Layer 6 of a small transformer language model trained on English Wikipedia (10 layers, counted from 0, width 96).
A neuron adds its activation times its output weights to the MLP's output. To switch it off is to set its activation to zero at one token and run the rest of the model.

Output weights of the MLP neurons that the questions are about. A number n stands for (n - 500) times 0.00078.
n0: 564,558,338,568,400,472,515,356,530,437,514,488,495,539,266,610,593,570,433,500,387,585,424,502,491,350,417,429,482,346,519,356,389,467,569,432,539,545,512,451,521,576,527,399,553,411,600,524,406,464,604,468,540,552,378,420,392,537,523,500,606,354,469,532,517,692,407,465,408,464,425,401,529,553,443,598,548,552,591,538,674,599,493,522,566,587,448,402,458,569,412,413,416,722,536,526
n26: 419,440,483,427,487,740,235,325,704,457,382,759,367,493,577,548,436,446,119,322,530,553,609,513,348,331,402,610,577,402,728,388,278,438,347,527,622,724,765,221,403,420,540,472,407,405,617,588,417,351,427,443,726,680,697,600,649,652,397,476,614,823,627,542,322,495,771,301,677,406,355,578,423,248,359,372,644,600,705,462,346,579,496,304,255,517,689,365,579,582,582,415,487,500,496,386
n72: 264,536,365,662,609,306,282,560,668,427,681,250,585,24,388,345,678,631,846,393,732,626,395,631,599,540,685,544,585,735,554,462,547,583,613,458,390,380,662,601,323,584,471,436,509,543,569,719,514,482,383,593,504,393,538,566,285,164,603,717,332,591,394,269,598,360,514,444,245,657,878,688,245,397,542,567,533,351,172,700,695,316,697,473,559,618,481,413,522,624,508,329,527,336,474,327
n83: 365,571,564,334,558,427,517,238,616,362,603,544,356,967,111,486,423,389,600,254,372,577,614,578,607,447,594,603,589,440,490,348,443,444,593,518,510,465,406,452,440,647,541,699,400,415,530,619,403,342,660,531,598,544,500,421,379,484,429,519,753,640,570,662,450,587,514,539,485,446,500,420,557,490,444,543,418,530,486,503,691,474,588,547,483,434,350,387,794,416,534,699,376,683,447,392
n125: 654,581,620,402,411,513,658,403,257,370,414,545,528,730,365,351,642,613,554,483,494,540,394,487,525,445,376,555,452,364,484,442,479,503,435,285,705,537,480,368,442,631,626,420,635,315,787,630,410,206,549,550,519,560,451,392,376,593,476,682,538,445,603,454,449,483,520,585,557,584,390,360,578,724,336,406,743,538,605,519,621,566,536,377,435,582,616,493,649,475,527,472,470,666,618,469
n191: 332,447,636,476,255,619,280,425,420,640,419,659,413,96,728,377,601,237,177,264,495,530,406,286,449,471,310,452,322,186,738,769,696,330,424,343,663,415,675,288,572,309,558,790,586,372,368,519,357,755,552,350,621,234,418,628,700,769,621,638,598,804,342,484,534,635,666,758,484,592,640,531,674,529,425,417,454,647,682,361,255,759,316,356,568,312,380,333,509,616,359,569,816,663,528,588
n331: 578,585,446,529,552,559,658,323,506,379,494,497,530,916,216,477,404,525,548,538,500,535,529,474,538,447,522,489,380,206,420,324,387,506,476,452,462,515,391,549,480,461,479,476,444,428,612,597,465,387,531,565,423,583,556,370,382,541,438,594,549,312,542,537,342,646,509,492,407,475,481,396,633,364,438,609,551,597,657,489,705,472,506,525,520,494,442,509,619,481,378,622,401,782,439,470
n340: 593,510,415,432,256,483,539,632,563,358,543,645,654,718,218,631,631,286,298,496,196,806,476,609,461,520,396,520,446,493,319,504,500,490,586,340,410,605,482,459,550,560,440,393,581,461,544,533,448,648,491,535,552,573,513,401,308,513,543,658,576,489,343,582,473,413,352,451,441,497,369,537,717,520,531,475,368,400,585,490,708,645,409,625,497,579,295,748,308,581,416,561,403,515,447,442
n350: 563,539,359,563,368,443,489,355,576,457,526,526,562,563,272,580,596,495,459,481,396,592,348,503,543,376,417,433,426,355,518,393,394,439,607,495,537,511,397,439,539,616,507,393,547,379,637,577,401,427,580,449,581,607,382,326,440,497,560,473,548,277,456,546,547,708,397,454,434,581,460,410,609,510,446,629,492,490,590,560,739,569,523,469,524,592,370,463,449,530,400,547,441,672,505,547

Each question names a token from some text and the token that comes next. It shows the activations a of the neurons there, in the order above. A number n stands for (n - 500) times 0.22.

Then comes g, the gradient of the next token's log-probability with respect to the MLP's output, scaled to length 1. A neuron's effect is roughly proportional to its activation times (output weights . g). A number n stands for (n - 500) times 0.001.

"s", then " of "
a: 476,501,498,465,434,501,363,502,456
g: 426,623,590,708,586,452,467,575,579,278,584,562,471,495,504,631,653,509,415,627,423,617,487,413,560,621,492,422,770,497,424,552,581,511,368,641,497,464,497,313,438,546,381,662,307,461,327,538,409,631,471,436,492,490,515,499,461,574,404,471,522,707,335,402,552,503,545,289,379,810,369,563,491,459,511,539,484,475,388,438,628,532,501,407,522,474,470,542,620,520,357,646,355,512,593,441
Which neuron, switched off, lowers the next token's probability most? n125

" of", then " t"
a: 447,500,503,451,500,503,424,506,460
g: 276,386,497,428,300,494,430,595,538,460,519,492,351,559,552,529,599,587,616,523,412,439,511,364,520,648,501,524,702,540,569,675,458,566,541,575,598,644,652,469,467,558,440,481,467,663,684,576,529,469,375,450,685,687,394,666,410,443,481,444,568,452,563,470,486,556,317,718,468,362,584,598,552,430,385,488,411,389,437,502,640,526,654,282,514,442,460,419,570,467,380,593,398,514,563,232
Which neuron, switched off, lowers the next token's probability most? n331

"on", then "ry"
a: 473,500,503,351,461,495,339,488,450
g: 482,459,523,483,447,592,616,514,643,463,555,545,481,534,390,623,445,509,357,575,499,552,674,592,534,355,532,671,499,547,645,534,458,370,458,471,480,613,529,558,443,445,341,343,749,434,483,430,444,511,513,513,619,273,531,395,509,482,438,481,452,626,580,510,419,353,724,511,547,124,377,446,347,599,388,559,473,509,430,618,441,509,422,586,590,432,729,433,466,568,612,369,492,471,288,375
Which neuron, switched off, raises the next token's probability most? n83

" App", then "al"
a: 440,499,500,499,505,529,245,502,497
g: 397,423,404,417,551,559,554,439,591,440,469,540,561,425,376,387,507,524,407,391,471,547,615,487,609,543,424,442,479,584,531,440,410,527,288,393,420,374,345,531,635,420,632,563,465,421,281,697,591,512,704,641,621,543,334,373,350,673,599,311,408,678,404,450,428,492,673,617,462,559,538,568,551,450,529,296,333,484,609,392,425,493,563,533,476,419,705,644,488,354,496,388,486,598,434,598
Which neuron, switched off, lowers the next token's probability most? n191

"it", then " of"
a: 476,500,490,392,501,497,458,496,480
g: 514,542,670,569,735,465,511,498,518,470,370,482,507,460,536,588,471,304,576,404,443,501,291,480,521,563,603,519,433,431,525,562,679,517,567,699,599,531,543,465,384,612,431,703,343,808,486,582,567,525,563,730,295,531,614,487,308,425,524,495,446,368,510,380,584,556,579,436,388,545,332,637,674,424,488,591,568,339,529,448,501,597,565,521,448,366,521,601,398,446,402,591,474,516,597,375
Which neuron, switched off, lowers the next token's probability most? n0

"art", then "c"
a: 477,499,501,503,506,502,258,500,432
g: 300,654,591,567,573,570,507,508,532,566,466,483,709,417,520,413,609,477,655,668,477,504,486,616,500,464,495,370,630,535,647,487,504,402,343,559,270,565,403,420,413,414,494,361,573,550,494,445,277,613,483,620,545,492,320,585,387,717,529,406,522,527,739,423,406,454,325,596,541,505,690,362,622,603,361,595,538,475,387,710,538,492,461,583,422,599,499,437,399,589,619,458,461,415,532,411
Which neuron, switched off, lowers the next token's probability most? n331

"ly", then " foc"
a: 421,500,500,478,417,503,450,492,399
g: 502,594,608,752,483,430,393,611,484,555,476,495,665,439,530,417,444,674,548,626,430,474,479,579,540,490,410,430,535,516,524,401,468,485,526,339,590,382,442,417,471,447,582,512,390,510,510,525,453,675,340,613,411,626,680,487,717,615,419,361,536,547,564,564,559,548,422,647,402,424,456,380,426,501,404,596,456,692,334,628,397,416,164,574,427,398,333,499,519,323,517,617,496,659,391,599
Which neuron, switched off, lowers the next token's probability most? n125

"ing", then " se"
a: 499,500,501,453,500,501,349,439,488
g: 745,397,489,407,514,683,400,427,603,471,601,544,454,508,529,568,454,598,561,358,500,390,500,472,575,496,525,286,468,504,455,446,571,466,314,547,446,565,407,606,697,568,477,645,362,527,247,495,468,544,529,450,543,415,295,540,464,448,580,548,460,505,415,461,439,377,599,541,656,627,701,453,474,634,453,476,387,553,497,391,427,397,578,389,342,359,432,638,520,415,382,398,241,570,251,546
Which neuron, switched off, lowers the next token's probability most? n340

" M", then "ong"
a: 451,499,502,496,482,499,223,469,451
g: 656,648,421,370,575,547,479,675,457,521,554,456,513,486,493,471,534,540,413,501,487,423,492,324,398,334,532,506,552,484,379,290,505,502,444,385,430,473,557,518,515,679,692,317,512,806,470,320,385,519,475,430,475,694,611,507,407,447,571,495,443,400,637,514,373,342,512,564,413,498,523,606,645,643,476,480,339,503,510,520,402,419,519,441,626,353,768,317,637,456,664,519,613,453,463,513
Which neuron, switched off, lowers the next token's probability most? n331

" of", then " coll"
a: 331,500,501,406,500,500,415,503,408
g: 441,485,608,517,465,494,462,523,480,587,524,505,693,618,617,599,457,388,465,526,442,530,411,552,487,669,469,482,358,513,457,404,592,426,382,535,609,16,463,521,640,389,514,526,625,608,421,380,623,270,511,519,520,571,485,425,561,460,502,438,405,435,381,535,642,410,346,697,494,417,582,468,494,490,547,491,566,553,276,491,375,516,390,455,589,378,424,446,439,496,555,635,476,755,475,603
Which neuron, switched off, lowers the next token's probability most? n0

" its", then " government"
a: 466,499,585,397,500,500,313,493,369
g: 589,437,427,508,506,414,408,523,539,543,521,461,409,551,581,416,602,539,674,453,620,628,418,570,516,424,592,540,683,517,470,643,454,444,561,565,496,318,591,487,485,622,494,584,626,689,321,557,534,511,489,469,349,700,409,434,430,440,480,364,642,419,555,602,547,563,652,370,332,409,275,562,733,471,711,351,430,424,487,588,583,466,645,594,597,736,615,714,453,481,469,551,470,384,424,442
Which two neurons, each switched off alone, lower its probability most, in order? n72, n331